Layer 4 of a small transformer language model trained on English Wikipedia (8 layers, counted from 0, width 96).
A neuron's activation on a vector x is SiLU(gate . x) times (in . x), where the dot is the dot product.

Input weights of the MLP neurons that the questions are about. A number n stands for n times 0.0068.
n3 gate: 15 2 -21 6 1 22 -16 -8 54 -21 2 -49 12 25 -4 9 13 24 -32 43 12 -14 6 -13 -33 -10 12 7 6 3 -4 -30 5 27 -21 3 -5 24 -23 23 19 18 -11 16 -17 7 -27 19 16 12 20 -15 -27 19 -8 -26 8 -35 -14 3 50 8 11 1 -8 14 32 30 3 -16 -26 18 30 0 -1 20 -9 36 -1 -38 -19 -13 2 36 -2 12 8 -40 20 19 -21 4 -22 9 1 5
n75 gate: 25 29 14 -8 -32 -15 -3 44 11 -19 -13 2 -38 3 -19 -7 21 27 8 1 -18 11 1 -11 -12 12 9 -25 -2 -15 -9 -13 3 9 -16 -6 25 35 -18 15 -17 -22 23 -14 -25 25 -10 -22 -28 11 3 9 -20 -24 -32 11 8 27 5 -10 -10 -2 26 -7 18 -7 7 10 7 4 23 -8 25 -31 -11 1 23 -17 -26 -33 41 -10 -6 -14 28 14 -24 1 -9 3 -4 11 3 -30 21 -31
n93 gate: -6 23 34 14 21 8 -27 -27 -17 18 17 8 19 -12 25 -9 12 28 -17 20 -3 -35 26 -13 -16 -14 10 7 0 17 38 10 -25 -15 -15 -19 19 -4 4 12 1 -23 -10 28 -6 -12 8 44 -48 18 3 34 16 6 8 94 -20 10 12 -19 14 25 12 -23 17 34 12 -6 41 6 12 -7 -7 8 -1 49 -1 -21 -8 -5 10 0 -7 22 -24 10 -24 2 -17 4 -29 -5 -17 -23 -45 10
n121 gate: 8 -18 -21 -9 -16 8 16 -11 39 -19 -40 -1 20 9 -50 -37 24 -1 -24 -12 7 10 24 9 -23 18 6 -11 -6 -48 10 33 5 -30 -10 -14 -8 -22 0 -21 2 -11 -17 3 -3 25 2 3 8 25 -18 18 -37 -17 24 -20 36 -41 -12 7 13 36 19 -10 -12 -12 26 -4 13 -9 12 -8 -53 1 -12 -28 7 3 -4 22 -22 -36 18 40 24 -28 8 38 -16 -14 24 10 24 -9 -10 -37
n140 gate: 15 -25 -12 30 -11 25 27 -13 30 20 -5 16 -15 -15 28 -1 9 -24 -20 4 -8 17 10 11 2 20 -2 4 17 29 4 37 4 -24 27 12 -31 -56 6 0 26 -11 26 35 5 9 4 12 5 16 -36 6 -8 20 28 10 -34 23 9 16 17 -32 9 -38 8 -30 -20 14 27 7 -26 24 -24 0 -32 -12 19 -10 17 -15 -20 -8 -26 3 26 -41 -19 4 8 16 -26 -20 -34 11 -14 17
n183 gate: 3 -13 4 -2 5 25 8 -15 0 -11 -3 23 12 7 -4 -5 -37 -9 24 -2 30 27 -8 35 -20 8 37 12 -28 18 -28 15 -1 23 -2 2 25 -1 -8 23 9 -25 12 0 2 -15 7 7 -20 -38 -15 14 -15 -7 -16 -6 1 -10 -29 -38 -12 -23 4 6 31 -33 51 -14 -11 6 -15 14 6 -32 -38 -22 10 -35 -23 -3 -2 -3 42 -25 -14 1 -31 31 -10 -36 15 19 -8 -2 -1 -20
n200 gate: -24 24 -14 28 20 -11 -1 -27 -34 -23 -20 -48 -28 -27 40 1 -32 -10 21 45 -2 -34 10 -1 2 -11 -17 8 17 -22 -32 -10 -38 16 -23 12 13 -17 3 26 34 18 -1 6 -47 -16 18 3 -48 -3 3 -9 -9 -4 4 9 -9 -21 14 9 6 -33 40 -4 -35 38 44 16 -16 6 -13 7 14 -6 16 12 -4 45 -7 13 -3 -21 -24 12 32 17 -18 -4 6 -15 18 7 3 -4 15 6
n227 gate: -23 1 -2 25 2 -1 13 -9 15 -12 41 -7 -15 17 1 -12 -11 6 -3 2 -8 19 -5 9 -2 52 -14 36 -34 -31 -15 -3 11 35 34 7 -28 -12 2 -27 -49 -1 3 15 -11 18 -16 9 -6 -20 -11 11 -20 7 8 3 -9 -5 -11 26 27 9 -2 18 25 -2 13 26 13 -3 51 1 -39 1 -30 14 -10 -12 13 6 -10 41 9 -38 -15 -16 18 -7 -21 -9 8 35 -25 20 10 21
n235 gate: -27 -16 1 -11 -5 35 -5 -9 -7 -24 -1 30 -4 -10 -7 11 -5 25 1 33 -5 10 -3 2 -32 -7 11 6 -11 -15 -19 7 -28 -5 -24 -17 -12 15 -10 -21 -28 6 -12 -26 11 4 -8 1 2 59 -19 -12 55 -17 -2 24 34 9 8 -8 -4 -45 -11 9 36 10 31 5 -20 25 -48 24 13 -23 7 -11 -6 -7 35 -22 28 13 20 -24 -18 -7 22 9 -17 -4 -15 -12 -9 1 -19 3
n245 gate: -39 -23 37 46 -42 -3 7 -27 -11 2 27 -17 -15 6 -34 10 -4 1 7 22 -15 -1 -25 -19 11 1 8 4 -9 3 -29 4 8 8 -3 -30 20 -35 -8 -53 -4 -13 -21 1 25 -3 -34 5 6 -7 33 21 -20 19 -26 0 12 -18 -2 6 -26 -12 -31 -18 10 38 -13 8 1 -1 -6 -9 -17 -10 1 15 -46 -6 -3 -32 24 -10 8 -6 -12 1 -11 -22 13 -34 2 31 -5 16 -5 35
n246 gate: -8 23 25 -1 1 39 39 -13 40 -6 14 -48 -6 29 -27 -6 -43 -10 12 1 -24 -6 -17 17 -2 20 -17 3 -18 2 13 26 44 15 -29 22 16 22 25 4 -22 27 24 30 2 -26 7 13 -5 -6 -7 22 -36 -22 -13 25 -16 -10 41 16 16 -22 -12 1 -5 16 23 21 -11 -3 -2 40 23 6 16 47 -13 5 40 -50 -10 1 27 -6 -35 -20 -20 4 10 -23 -20 21 1 5 -11 -2
n3 in: -33 -12 9 -40 7 -11 -23 -1 10 -36 6 -5 -10 -4 30 18 -5 -4 16 -18 22 -11 14 -10 -7 -20 44 30 37 3 27 12 2 6 10 31 -6 -14 9 10 16 -41 -5 -7 -3 13 22 6 35 60 4 -26 35 -11 -6 -5 -3 -18 5 17 -29 3 -29 3 17 -5 -48 -16 -34 31 16 12 -6 8 -6 -1 43 2 62 34 -10 12 -13 9 12 -21 33 6 -9 -11 18 -13 13 -34 24 -8
n75 in: -21 7 18 10 -9 -23 10 -6 -6 -6 8 7 -42 -36 0 16 -15 42 -2 -11 -20 5 -15 -5 3 -13 -15 11 -10 3 27 7 -14 33 18 -22 28 18 -11 17 16 -5 13 -24 6 -19 -7 -7 1 9 -3 -3 7 12 9 -54 -21 9 17 -21 -28 5 -45 32 10 -20 4 3 -7 18 6 -8 13 -3 20 -4 7 -37 -9 -26 38 -29 14 -27 14 27 0 11 4 -14 -16 30 -14 -7 6 13
n93 in: 22 0 -12 -7 -5 4 -41 22 32 -25 -34 -1 30 -20 9 24 5 -59 -10 -13 15 31 34 11 -16 -4 17 1 25 29 -22 41 6 -15 39 5 -5 9 13 -19 -3 12 -35 -16 -35 -9 6 20 2 -33 22 10 -12 42 31 -7 10 -6 10 3 -23 4 12 31 -8 -11 1 -20 41 28 4 -33 -4 2 26 7 -41 19 -23 -22 16 8 -25 28 0 21 34 4 13 5 -27 7 -16 1 6 19
n121 in: 55 -32 -12 12 7 -12 21 39 22 2 23 -3 -1 -3 -6 -20 19 -7 -2 22 2 -18 28 4 9 -15 7 -14 -6 20 -32 8 2 3 35 21 -13 -1 13 10 -33 -9 17 18 -10 -24 -19 4 8 -29 -8 7 -20 -5 16 2 8 30 -6 -37 -7 4 4 11 13 -24 -14 -48 3 22 29 -26 -31 -23 -2 -1 21 -22 9 24 -15 4 39 22 57 30 -7 25 -13 -22 8 -15 19 8 25 27
n140 in: -5 -30 23 21 46 21 4 12 -6 -4 11 8 -39 17 -11 -1 -27 7 -7 -28 15 1 17 32 4 9 -32 -4 23 -4 24 40 10 16 -21 6 2 -13 -7 -13 -1 -9 -2 -9 2 -5 1 0 -36 -4 -31 7 -24 2 -6 12 -20 -6 5 19 40 -23 2 43 38 25 -7 31 5 -15 -4 17 -10 -11 -29 -16 26 43 20 42 2 13 11 -4 -18 -3 0 -25 -2 5 -20 20 15 -33 17 -50
n183 in: 11 -27 5 -21 -7 -23 11 -15 -15 19 -9 -10 -16 -12 14 47 -11 11 0 -9 -38 2 -9 13 24 29 15 -42 -3 8 3 17 20 -24 -12 19 6 12 -20 -9 5 -20 16 -11 -30 -2 11 -1 -12 -7 -5 15 -2 -37 7 -5 33 -24 -25 -16 -29 -4 19 -2 18 41 -4 22 12 37 6 -25 -28 29 17 -10 -8 5 -32 6 -11 28 -15 28 29 -8 -30 -17 -34 18 47 2 -17 0 4 -26
n200 in: 28 12 -12 -1 8 3 -9 -8 -9 9 22 -14 -45 -9 28 11 16 -26 -13 17 -15 -8 -31 21 -2 -37 8 -12 18 -40 26 -4 -18 -18 4 17 -7 -10 11 -14 -8 -20 26 9 29 23 -28 -16 12 14 -13 -5 -6 10 9 4 -9 24 -30 23 4 -9 -4 4 34 47 5 -5 18 7 31 -1 -19 34 -2 -1 24 34 22 7 10 -22 -11 -5 -15 -1 1 36 42 -23 30 -18 22 -11 7 2
n227 in: -16 27 13 -4 59 6 -27 -15 11 -28 38 12 1 19 -6 20 9 -29 4 5 -27 -25 7 0 -43 15 -12 20 -6 -4 -15 15 -17 -39 32 22 32 0 -1 4 -12 -22 -6 -38 -5 10 -16 -9 -10 25 -27 -42 -7 -5 7 11 5 25 -10 -10 4 -19 -7 -12 34 -40 -27 -12 -21 -1 32 27 4 -19 8 27 24 -22 -28 -17 18 5 10 -11 -4 -9 38 -5 -30 13 -9 12 -13 -11 6 -26
n235 in: 12 25 13 11 -32 -35 -19 31 -1 -6 4 20 -13 -36 -7 -17 2 6 5 6 24 -40 18 -1 -22 19 -12 8 40 28 11 -16 -10 -9 23 45 34 5 -13 6 1 12 -10 -44 -4 -15 21 14 -30 46 -23 -34 -6 16 3 -14 -11 -1 31 5 24 -39 -26 -27 -1 3 8 -25 41 -35 24 39 -5 -11 -6 -4 7 10 -4 -13 20 22 -4 4 33 -20 -31 30 -19 -6 -15 -12 -16 -20 -8 -22
n245 in: -9 5 4 43 5 -11 -5 -1 -9 -22 -5 2 3 16 -18 -9 -29 -7 15 5 -22 3 5 -15 -1 24 31 -22 -29 33 -17 37 22 -3 15 5 -14 -21 11 -11 -13 -3 20 38 -29 1 -43 38 9 -1 13 15 -17 4 -1 -39 -2 19 -7 17 10 -4 -9 -9 43 26 -33 5 17 2 -12 21 -14 36 -11 -4 -8 6 2 -7 13 -11 14 -36 1 -13 42 5 19 30 22 10 13 29 4 51
n246 in: -4 -10 -24 -7 -14 -1 -20 -30 -19 7 17 -16 -17 -10 12 -6 -7 9 14 -27 -6 -35 6 7 -10 13 9 -21 2 -20 28 -21 -4 5 8 -1 31 -21 -37 33 7 7 21 21 0 -16 19 -37 25 -37 7 20 30 -63 -23 12 19 10 -33 42 27 -43 32 9 -3 -7 10 -31 8 17 -5 -3 20 15 12 18 10 -7 -7 13 3 -24 13 -21 3 -2 -11 -5 17 21 4 8 -3 -10 -28 -9

Each question shows a token from some text and the vector x that enters the MLP there. A number n stands for n times 0.035.

"ain": -10 56 -15 28 -34 8 5 7 21 -17 29 -7 12 -21 23 1 3 4 16 20 22 0 2 -15 0 16 -6 18 38 22 -39 -15 45 27 -17 -3 12 10 -12 10 2 -16 6 15 -34 -1 -20 -4 -46 10 -23 10 -4 -42 -39 20 6 8 0 -16 18 13 -26 13 2 -23 -47 51 -6 34 20 -1 -34 16 -18 -32 17 17 16 8 14 4 14 -23 -16 18 -2 -29 41 -34 -14 -10 -4 -1 21 -26
Which two neurons fire most, strongest first? n3, n75

"el": -39 35 -13 -11 13 -1 18 43 -18 -20 25 39 2 -19 39 -54 37 43 -12 -29 20 2 -27 -8 -15 1 28 20 6 18 -6 -6 0 26 -15 7 19 3 25 1 0 7 -2 -25 -30 5 -36 6 -50 22 29 -14 8 0 11 -14 -5 -38 7 -26 -13 -20 -32 -19 5 -27 2 17 15 47 -16 -12 11 11 12 0 11 47 16 32 -31 4 -7 -15 21 18 -23 -16 -1 8 -9 -25 0 8 -3 15
Which two neurons fire most, strongest first? n235, n246

" f": -41 -3 6 -34 -16 -20 -35 -43 7 3 19 -10 23 20 -15 -46 -24 19 11 -41 5 0 -13 -53 12 -10 9 -16 16 34 -12 -41 4 32 12 -26 -4 13 -4 -16 -18 23 10 -16 9 -18 -14 22 -44 -45 -7 10 12 -48 22 -9 39 14 7 -29 14 -6 -21 20 -11 -19 -12 -2 -23 11 -14 -15 -4 13 8 -4 12 -8 56 20 22 -15 29 17 0 27 -13 -4 17 9 -28 -14 14 10 -21 9
The most active neuron and its activation: n200, at about 0.58

" p": -14 -8 -15 -49 -17 -4 2 -52 34 4 6 -1 36 48 9 -35 -5 -21 -32 -8 7 -22 30 -68 3 3 0 -4 18 -14 -5 -51 10 -12 7 -3 -16 27 19 -38 21 -3 -17 -39 -2 0 2 -7 -47 1 -4 8 0 2 19 1 7 -24 -14 -30 19 -35 -41 6 -12 -11 0 11 -27 4 18 -17 1 -3 15 6 18 -12 23 51 -4 12 8 6 22 8 -26 -2 26 1 -7 8 -7 10 6 52
Which three neurons fire most, strongest first? n3, n121, n140

"ov": -4 21 -26 -22 -14 31 -12 18 -43 -32 13 -10 14 26 -1 -12 8 -8 9 10 4 36 14 -63 -5 16 32 -34 18 -45 22 -46 13 -19 -16 19 24 9 -7 0 -38 7 18 -3 8 -11 -10 7 -8 1 -36 11 16 -37 9 2 1 32 -18 -15 -28 15 -19 3 -5 4 -3 8 -27 -20 -3 -24 -8 68 -8 -11 7 31 26 37 0 2 2 -35 -33 7 -1 11 -1 20 -14 -29 -13 48 13 -6
The most active neuron and its activation: n93, at about 0.38

"N": -24 4 11 -42 8 13 -45 13 19 -27 29 -23 2 -13 9 -20 -16 -31 -15 9 0 21 39 -43 -13 12 -7 -5 0 9 28 -28 43 54 -29 -2 27 6 33 -19 -12 20 -2 -34 31 -6 0 -12 -60 -34 -16 18 1 -20 45 10 7 -8 -11 -24 17 -30 -28 -4 -8 -27 -29 22 12 -1 6 -28 6 33 24 -4 31 18 13 -9 10 11 -4 -1 0 21 -8 20 0 -13 -26 1 7 15 13 31
Which of these neurons fires most? n93

" ": -11 2 3 -22 -20 18 -6 -35 34 4 39 -25 27 -15 0 -8 -12 -9 13 10 -10 -4 29 -29 -14 31 12 -20 -17 26 -1 -22 18 22 -20 -15 -16 -16 4 -20 -10 18 -22 -40 -14 6 -22 -24 -77 10 -15 31 -26 -36 31 1 4 7 15 -21 2 -3 -41 -25 17 -3 0 33 -16 20 2 -25 -12 43 46 1 27 4 26 33 -8 28 -18 -19 -6 12 -21 15 1 0 -12 -26 27 19 18 18
The most active neuron and its activation: n245, at about 0.19

" s": -25 -2 -18 -16 -30 -7 -10 -64 10 -14 -1 -21 40 37 19 -13 8 22 -27 -14 -6 -18 32 -41 10 3 -23 -22 33 2 -26 -34 6 2 11 -15 -13 14 19 -17 8 -14 -14 -44 -14 -5 -1 -25 -40 13 -6 27 -8 -33 36 -1 -1 18 -19 -50 -7 -21 -28 7 -6 -14 -30 39 -15 -10 11 7 -23 17 15 11 33 8 9 19 0 -13 -17 -18 -22 12 -20 10 9 -17 4 -20 24 18 -23 46
The most active neuron and its activation: n140, at about 0.21

"ab": -5 22 -16 -27 -27 28 -18 25 -19 3 7 8 0 30 6 16 -20 -7 -9 7 47 27 -11 -55 -8 -3 -35 -19 9 -4 -7 -38 -3 20 -5 29 6 8 -16 -19 -4 18 -20 -24 27 38 -10 32 -34 2 -3 -4 -14 -21 30 17 -22 -12 -12 -22 20 1 -28 14 -13 -45 -26 22 -23 -13 -15 -28 5 37 -6 -20 -15 40 36 5 14 8 -18 -2 22 12 -12 24 23 7 10 -2 -7 -31 -60 16
Which of these neurons fires most? n183

" t": -37 -6 -12 -1 -15 -12 -21 -37 45 -3 8 -17 13 -2 -7 -18 -14 -8 -23 -20 -2 -13 7 -38 28 17 20 -12 11 47 -15 -32 21 4 5 -8 -31 11 -8 1 8 -6 -18 -26 22 1 14 10 -71 -19 17 41 10 -38 7 4 28 -19 0 -22 18 -19 -17 43 -14 -25 -33 15 -16 3 30 -18 -29 -8 30 -19 17 4 17 57 7 -5 -3 -29 -31 -4 -14 -14 8 22 -1 -12 39 -2 -15 27
Which three neurons fire most, strongest first? n200, n235, n75

" R": -38 -24 -17 -73 -14 19 -26 -8 23 29 26 -2 11 22 -7 -28 -16 -32 -18 -11 6 -23 52 -29 -11 6 -3 -39 15 -21 5 -39 27 -9 -10 0 2 13 2 1 -27 6 -34 -29 4 -21 -16 -18 -17 -19 1 31 0 10 -11 -16 6 26 -46 -48 -4 -10 -21 3 -29 -44 -7 13 -11 7 28 4 -45 -2 7 -25 12 10 8 8 -3 -9 -44 4 -8 6 17 11 11 -8 -11 -29 18 21 14 9
Which of these neurons fires most? n121

" S": -44 -7 -2 -54 -11 -28 -35 -24 -14 9 9 -11 33 54 3 0 17 -17 -19 -36 19 -6 22 -24 3 5 -32 -12 19 7 -42 -2 15 13 10 -19 20 28 3 -7 -22 -40 -23 -12 8 -17 5 -27 -37 9 -5 27 -22 -28 8 -35 11 32 -6 -39 -9 -16 -10 -11 -6 -5 -47 41 -12 4 20 20 -24 -12 32 -13 22 23 -2 31 12 -30 -22 -9 1 -6 -15 19 9 3 5 -9 26 21 -12 0
The most active neuron and its activation: n200, at about 0.12

"&": 17 6 34 8 -23 -15 -49 -2 22 -5 -1 12 -4 0 14 4 8 -2 48 -33 -8 -23 -3 -16 21 17 31 -31 33 19 -7 -52 -8 28 -1 15 -16 4 -10 -24 51 -11 -21 5 14 19 13 2 -33 3 -44 28 -16 -32 -12 8 0 10 -50 -8 13 11 -3 -10 -38 -42 -11 3 36 -10 9 -8 -28 49 -1 -46 5 1 -11 -10 -11 20 20 -3 -26 -11 7 17 17 -9 -27 -3 56 38 1 -13
Which of these neurons fires most? n227

"20": -48 16 -12 -10 -12 -14 6 -24 5 -17 -2 -13 -6 -6 -9 -31 -24 -20 3 6 -6 -29 50 -17 36 3 6 -33 20 11 18 -54 -2 0 -12 -2 -36 17 32 13 17 23 7 -49 -3 0 -46 -52 -12 21 -30 15 -6 16 -1 5 -21 27 -11 -18 -15 -19 34 -48 -1 -19 7 -11 1 26 -3 29 1 13 25 -4 5 7 42 -8 -23 11 6 -7 -32 -3 -24 17 6 -16 -5 -33 3 25 6 37
The most active neuron and its activation: n200, at about 0.86

".": 9 -1 -1 -15 1 -4 -14 5 24 -12 14 26 -11 11 48 -5 -5 3 -7 -78 19 11 -1 -25 3 -19 -12 -14 -11 24 -16 -31 7 -3 28 -27 -27 -5 29 35 -20 17 29 -23 18 10 2 -8 -38 2 32 -8 -26 -14 32 -20 7 5 -9 13 -50 -8 -38 -8 22 10 -14 16 19 -6 12 -67 -10 25 23 -3 4 18 26 -12 -16 -27 30 0 -30 21 3 18 -8 5 6 1 18 58 -19 7
Which three neurons fire most, strongest first? n235, n140, n246

" in": -26 26 -4 37 -24 20 -18 -47 39 -6 9 -5 39 -30 8 -18 -9 -31 2 -3 -2 9 48 -71 4 6 -1 -24 34 -1 -26 -22 27 6 -11 -4 12 -16 -2 -7 -13 12 -11 -46 -14 -2 -13 -45 -30 -2 -15 18 -37 -36 22 18 0 8 -7 -23 -10 -10 -36 -6 9 -11 -35 17 1 15 5 -6 -16 22 10 -6 32 8 40 -4 19 -1 1 -32 -41 24 7 13 23 0 -3 5 24 12 4 0
The most active neuron and its activation: n245, at about 1.1

"ol": -24 -9 -53 -3 -23 -12 -12 1 -11 23 -6 -11 31 8 27 -29 -7 -29 5 -47 11 -11 16 14 53 7 13 -27 16 4 16 -30 43 35 20 16 -29 -42 5 31 -33 19 15 -29 -26 9 -12 13 -16 21 17 37 -6 -23 13 -9 -8 34 -3 0 -21 -29 5 22 31 -37 37 -11 -14 -7 -27 -20 12 29 16 -63 -7 14 -4 -20 9 -2 6 7 -18 7 -2 19 -39 2 -13 -28 -6 -3 -14 -15
Which two neurons fire most, strongest first? n183, n227

",": 2 29 -17 4 10 -4 -28 1 27 11 -14 3 19 -37 26 -10 -29 21 -6 -24 -6 -33 29 -48 -5 31 26 -15 -1 11 -11 -13 3 31 14 -19 10 -6 2 -30 -22 -27 17 -71 -3 -1 -37 13 -57 -22 -16 19 -31 -16 13 13 -14 -27 -3 -24 -7 13 -31 -41 -5 -16 -4 17 12 -5 32 -29 -8 -9 14 -17 1 -2 40 9 -16 -8 -27 4 -19 8 10 42 -14 21 -25 -17 33 14 6 26
The most active neuron and its activation: n93, at about 1.4

"as": -23 5 -12 54 -32 -56 -25 19 17 15 -8 -9 25 -3 38 -23 26 -12 -3 -12 -9 1 -14 -39 -23 2 4 -27 30 0 -3 11 8 -8 -23 -2 15 10 32 19 -39 -13 1 -32 -24 -1 20 9 -10 3 -4 -3 -5 34 28 8 0 11 -17 -35 -27 -37 -7 10 9 -8 -20 59 -25 -6 -21 -22 -34 -32 17 -9 11 38 -13 18 11 -20 -35 -4 -14 26 23 52 -3 4 2 -1 -17 -8 -6 -18
Which of these neurons fires most? n246

"y": -6 23 -4 20 17 13 -13 14 39 -26 7 10 -14 -13 18 -23 -1 9 -3 -30 -11 -10 -49 -34 37 9 -15 8 33 17 11 -36 -9 -23 23 -3 3 11 41 11 -1 -7 4 -30 6 -47 -37 -16 -22 21 27 -15 15 -8 25 32 22 -30 -16 -43 1 -19 8 -19 25 1 -7 32 -3 -2 12 5 -4 -7 20 -29 15 11 -13 16 2 -41 -20 -23 -24 8 -27 66 40 18 14 -26 12 -13 3 -8
Which of these neurons fires most? n200

" L": -69 -2 3 -65 -7 23 -31 -12 -3 -2 26 -14 12 51 23 3 -13 -29 9 -17 14 -9 32 -9 -25 12 -7 -8 5 -6 4 -34 32 3 -9 -6 13 12 3 -8 -19 -9 -41 -59 20 -17 -16 -8 -35 -24 -11 10 18 -27 5 25 21 2 -12 -50 2 12 -22 15 -34 -22 -6 6 8 11 13 -17 2 13 -6 -24 8 -2 10 13 5 -28 -1 -22 28 21 21 7 -2 -8 -34 -13 10 22 14 17
Which of these neurons fires most? n200

"2": 11 10 -21 8 2 -6 -15 23 13 -29 -5 -32 -14 10 -17 -1 16 -43 4 -39 -17 -9 30 -3 13 10 10 -34 57 29 51 -17 11 -25 2 -23 -23 3 34 9 -21 38 14 20 9 -11 20 -15 -22 23 -36 49 -26 2 29 18 13 23 -3 -6 -39 6 7 9 -6 -8 -6 26 2 -10 14 -17 14 46 34 -19 29 3 13 6 -30 -21 -12 -39 -37 20 -19 34 6 -5 -30 -1 -17 2 -7 17
Which of these neurons fires most? n93

"t": -4 21 -4 8 -13 6 -13 31 8 -23 6 5 0 -23 -5 -13 1 -52 -22 -9 -37 19 -1 -17 2 9 -16 -15 14 36 32 -25 15 16 -1 0 -9 -24 -12 -30 15 18 -2 4 -19 -2 -32 -14 -38 -1 -11 13 -18 -25 9 35 3 -8 -10 -46 35 1 -35 4 -11 -10 -58 30 -32 22 40 -27 7 32 26 32 10 17 -2 16 12 -26 -2 -34 -20 1 -13 29 -11 -33 -35 -12 19 -10 -9 29
The most active neuron and its activation: n93, at about 0.46

"il": 29 37 -27 -5 -35 -19 -8 15 37 -47 0 -2 23 -19 -21 -13 23 -67 -4 -33 26 34 31 -1 15 -1 -4 -48 -35 -14 16 9 12 29 8 -34 10 -24 -23 32 -5 17 3 5 -2 -28 -6 -5 -5 2 3 18 -27 15 8 16 27 -15 13 1 -5 -7 10 -15 17 -11 -7 -8 2 -5 5 -13 5 16 -26 9 33 27 23 25 10 -49 19 -27 -21 56 -1 12 18 -3 -16 -29 -23 -23 -15 27
Which of these neurons fires most? n121

"all": -23 23 1 -10 -40 -20 -3 -45 47 1 5 -37 6 25 8 -7 -8 -33 13 -4 33 -48 4 -20 -12 5 3 -13 22 11 53 -10 -11 5 -10 10 -18 15 21 36 -11 -63 -11 1 8 23 -12 -21 -5 -11 3 -18 -19 10 -5 -16 12 -28 -35 12 18 -14 -40 -6 4 -18 -36 35 14 -3 12 -33 8 25 -39 -35 -12 37 3 13 -23 30 -17 -20 -22 -2 0 -3 -11 -19 19 2 -1 7 -37 -4
Which of these neurons fires most? n3

"ra": -15 -6 6 29 -12 -31 -26 27 24 -12 4 -2 -9 -14 30 -17 -4 19 -17 -10 -10 24 -12 -39 -16 3 24 25 42 38 7 -17 10 -20 16 6 -28 9 -10 11 1 10 6 -28 -12 -11 -11 -17 -48 4 11 38 -66 -26 -2 17 12 18 -16 16 -2 1 -5 31 -8 -49 -1 31 10 4 14 -24 73 14 8 -30 5 39 6 11 37 -2 -1 -14 -11 -20 11 3 -2 6 11 -26 11 10 -23 -39
Which of these neurons fires most? n75

" C": -4 25 31 -93 -6 11 -11 -28 -1 10 29 -11 -2 37 9 -21 8 -45 10 1 18 -10 26 -15 0 35 10 -11 3 9 -11 -44 51 12 -9 3 -11 24 -10 -35 -3 3 -15 -26 12 -6 -18 -20 -40 -19 -10 18 8 -5 11 -26 12 -5 -30 -26 -8 -15 -16 -26 -11 -23 5 -4 -14 20 -3 -8 -26 -10 25 -38 13 5 -9 8 27 -50 -20 -7 4 20 12 -9 6 -12 -4 -20 14 12 -40 15
Which two neurons fire most, strongest first? n140, n183

" al": -56 9 23 -3 -19 -35 13 -22 66 4 8 -6 7 6 3 16 -7 9 -5 -19 19 -26 19 -23 -4 10 22 6 21 -14 4 -30 -14 13 -6 8 -23 -19 5 -12 -1 5 -35 -46 -23 16 1 -13 -14 -23 -16 33 -5 -70 10 4 19 21 -19 11 10 13 -19 30 -57 -7 -29 46 -8 -10 7 -5 10 42 -4 -1 30 24 13 22 -10 -38 -17 -10 -3 -12 16 -29 -22 0 17 14 -8 -20 -2 4
Which of these neurons fires most? n3

"ed": 0 13 26 33 -1 -7 -7 -35 25 -18 32 30 23 -72 19 -16 18 -21 -45 -40 21 11 2 9 -5 2 -31 4 31 -4 20 -21 12 4 -5 -34 1 -15 -6 24 -24 0 -27 3 1 -24 -30 -25 0 3 -4 45 15 -16 22 24 7 3 14 26 -7 -12 -43 -49 -34 -19 -28 -16 -1 12 23 1 -25 21 -1 -3 -4 31 17 29 -2 -27 6 -16 0 10 9 30 -20 12 -12 -27 12 -12 21 4
Which three neurons fire most, strongest first? n183, n93, n121

"e": -7 11 -26 19 -19 -3 -8 0 40 -20 -5 -28 10 -26 22 -5 5 -31 0 -43 -8 45 28 -24 9 9 -17 -30 3 11 39 -12 21 17 16 4 -4 -45 -22 8 13 12 -4 -16 -22 -19 -8 -12 -30 30 -11 15 -39 -10 -12 17 26 14 -12 -27 -1 -18 7 11 2 -10 -17 22 11 -12 6 4 10 20 5 -19 48 13 29 38 13 -12 -23 -11 -53 62 -12 42 18 -26 -7 -25 -18 7 -17 36
Which of these neurons fires most? n140

"ember": 25 48 -28 -5 -6 -6 -22 31 19 -32 -10 2 28 -39 3 -21 19 -45 -9 -9 15 42 14 -2 11 -7 -39 -39 -10 -2 44 -4 25 27 -2 3 16 -34 -37 10 -24 18 -8 1 -6 -37 -21 -14 -1 -1 -8 9 -19 19 -10 13 24 -1 -18 -14 -29 -26 9 11 21 -3 -8 -7 -9 7 -8 9 15 19 -20 -5 31 17 37 25 13 -54 17 -13 -40 63 4 20 16 -1 -5 -15 -31 -3 -23 13
Which of these neurons fires most? n227

"ies": -21 21 9 34 8 -10 -18 39 -8 12 7 36 3 -8 16 -18 -28 5 -43 11 -10 30 -16 -18 -22 9 -30 -12 37 52 4 -7 37 31 -13 4 -8 -18 -12 2 -8 -27 -12 -28 21 -10 -2 -10 -28 20 7 13 -7 -23 -3 24 -7 -12 -10 -47 -13 -10 -18 -36 -24 -5 -39 41 22 36 28 -4 22 12 17 8 16 43 4 30 -4 -15 7 0 -37 27 -1 36 -5 -10 -12 11 17 -24 -10 8
The most active neuron and its activation: n75, at about 0.19

" a": -23 7 -7 6 -2 21 1 -51 40 -35 41 -17 -5 13 31 -12 -12 -27 -19 10 23 -12 18 -21 -16 11 -18 -4 48 7 -40 -47 8 3 -9 -5 -31 -32 -27 -22 -8 8 -22 -27 -14 -8 -3 -33 -51 -1 -3 16 -27 -18 35 18 -2 10 -18 -23 18 -19 -10 31 -1 -16 18 38 2 11 6 10 -42 5 -17 6 41 10 19 -22 1 3 -4 -40 19 2 -11 17 12 2 -14 -12 31 -20 -25 10
The most active neuron and its activation: n227, at about 2.3

"i": -26 4 -8 -11 -25 -45 -44 24 -24 7 10 -17 -5 -9 -13 -21 21 5 -22 0 47 -1 -21 -46 4 -8 4 29 -8 44 -13 8 39 2 -2 29 -15 2 1 -2 -9 1 -4 -20 5 22 -6 35 -32 19 19 -26 -45 -47 -5 5 -1 20 -25 -18 -10 3 2 -13 1 -16 0 19 -13 -2 18 -20 17 -20 23 15 2 77 17 -12 -22 -2 -1 -26 20 -6 10 13 33 1 -4 -3 7 0 -7 -24
The most active neuron and its activation: n3, at about 0.78

"ary": 13 38 0 17 17 -6 -7 19 13 -30 18 8 -11 -33 27 5 0 -4 4 -44 22 -6 -56 -11 37 1 -21 -15 23 12 -3 -31 -7 6 -21 5 11 24 52 17 15 -15 -11 -25 -5 -11 -13 -19 -25 34 23 47 1 11 19 25 -6 -39 -23 -23 -21 -28 -9 3 4 6 3 42 36 -4 27 -5 28 -24 11 -39 0 18 3 17 8 -22 15 -22 -37 22 -12 43 47 -4 31 -6 22 23 -4 15
The most active neuron and its activation: n200, at about 2.4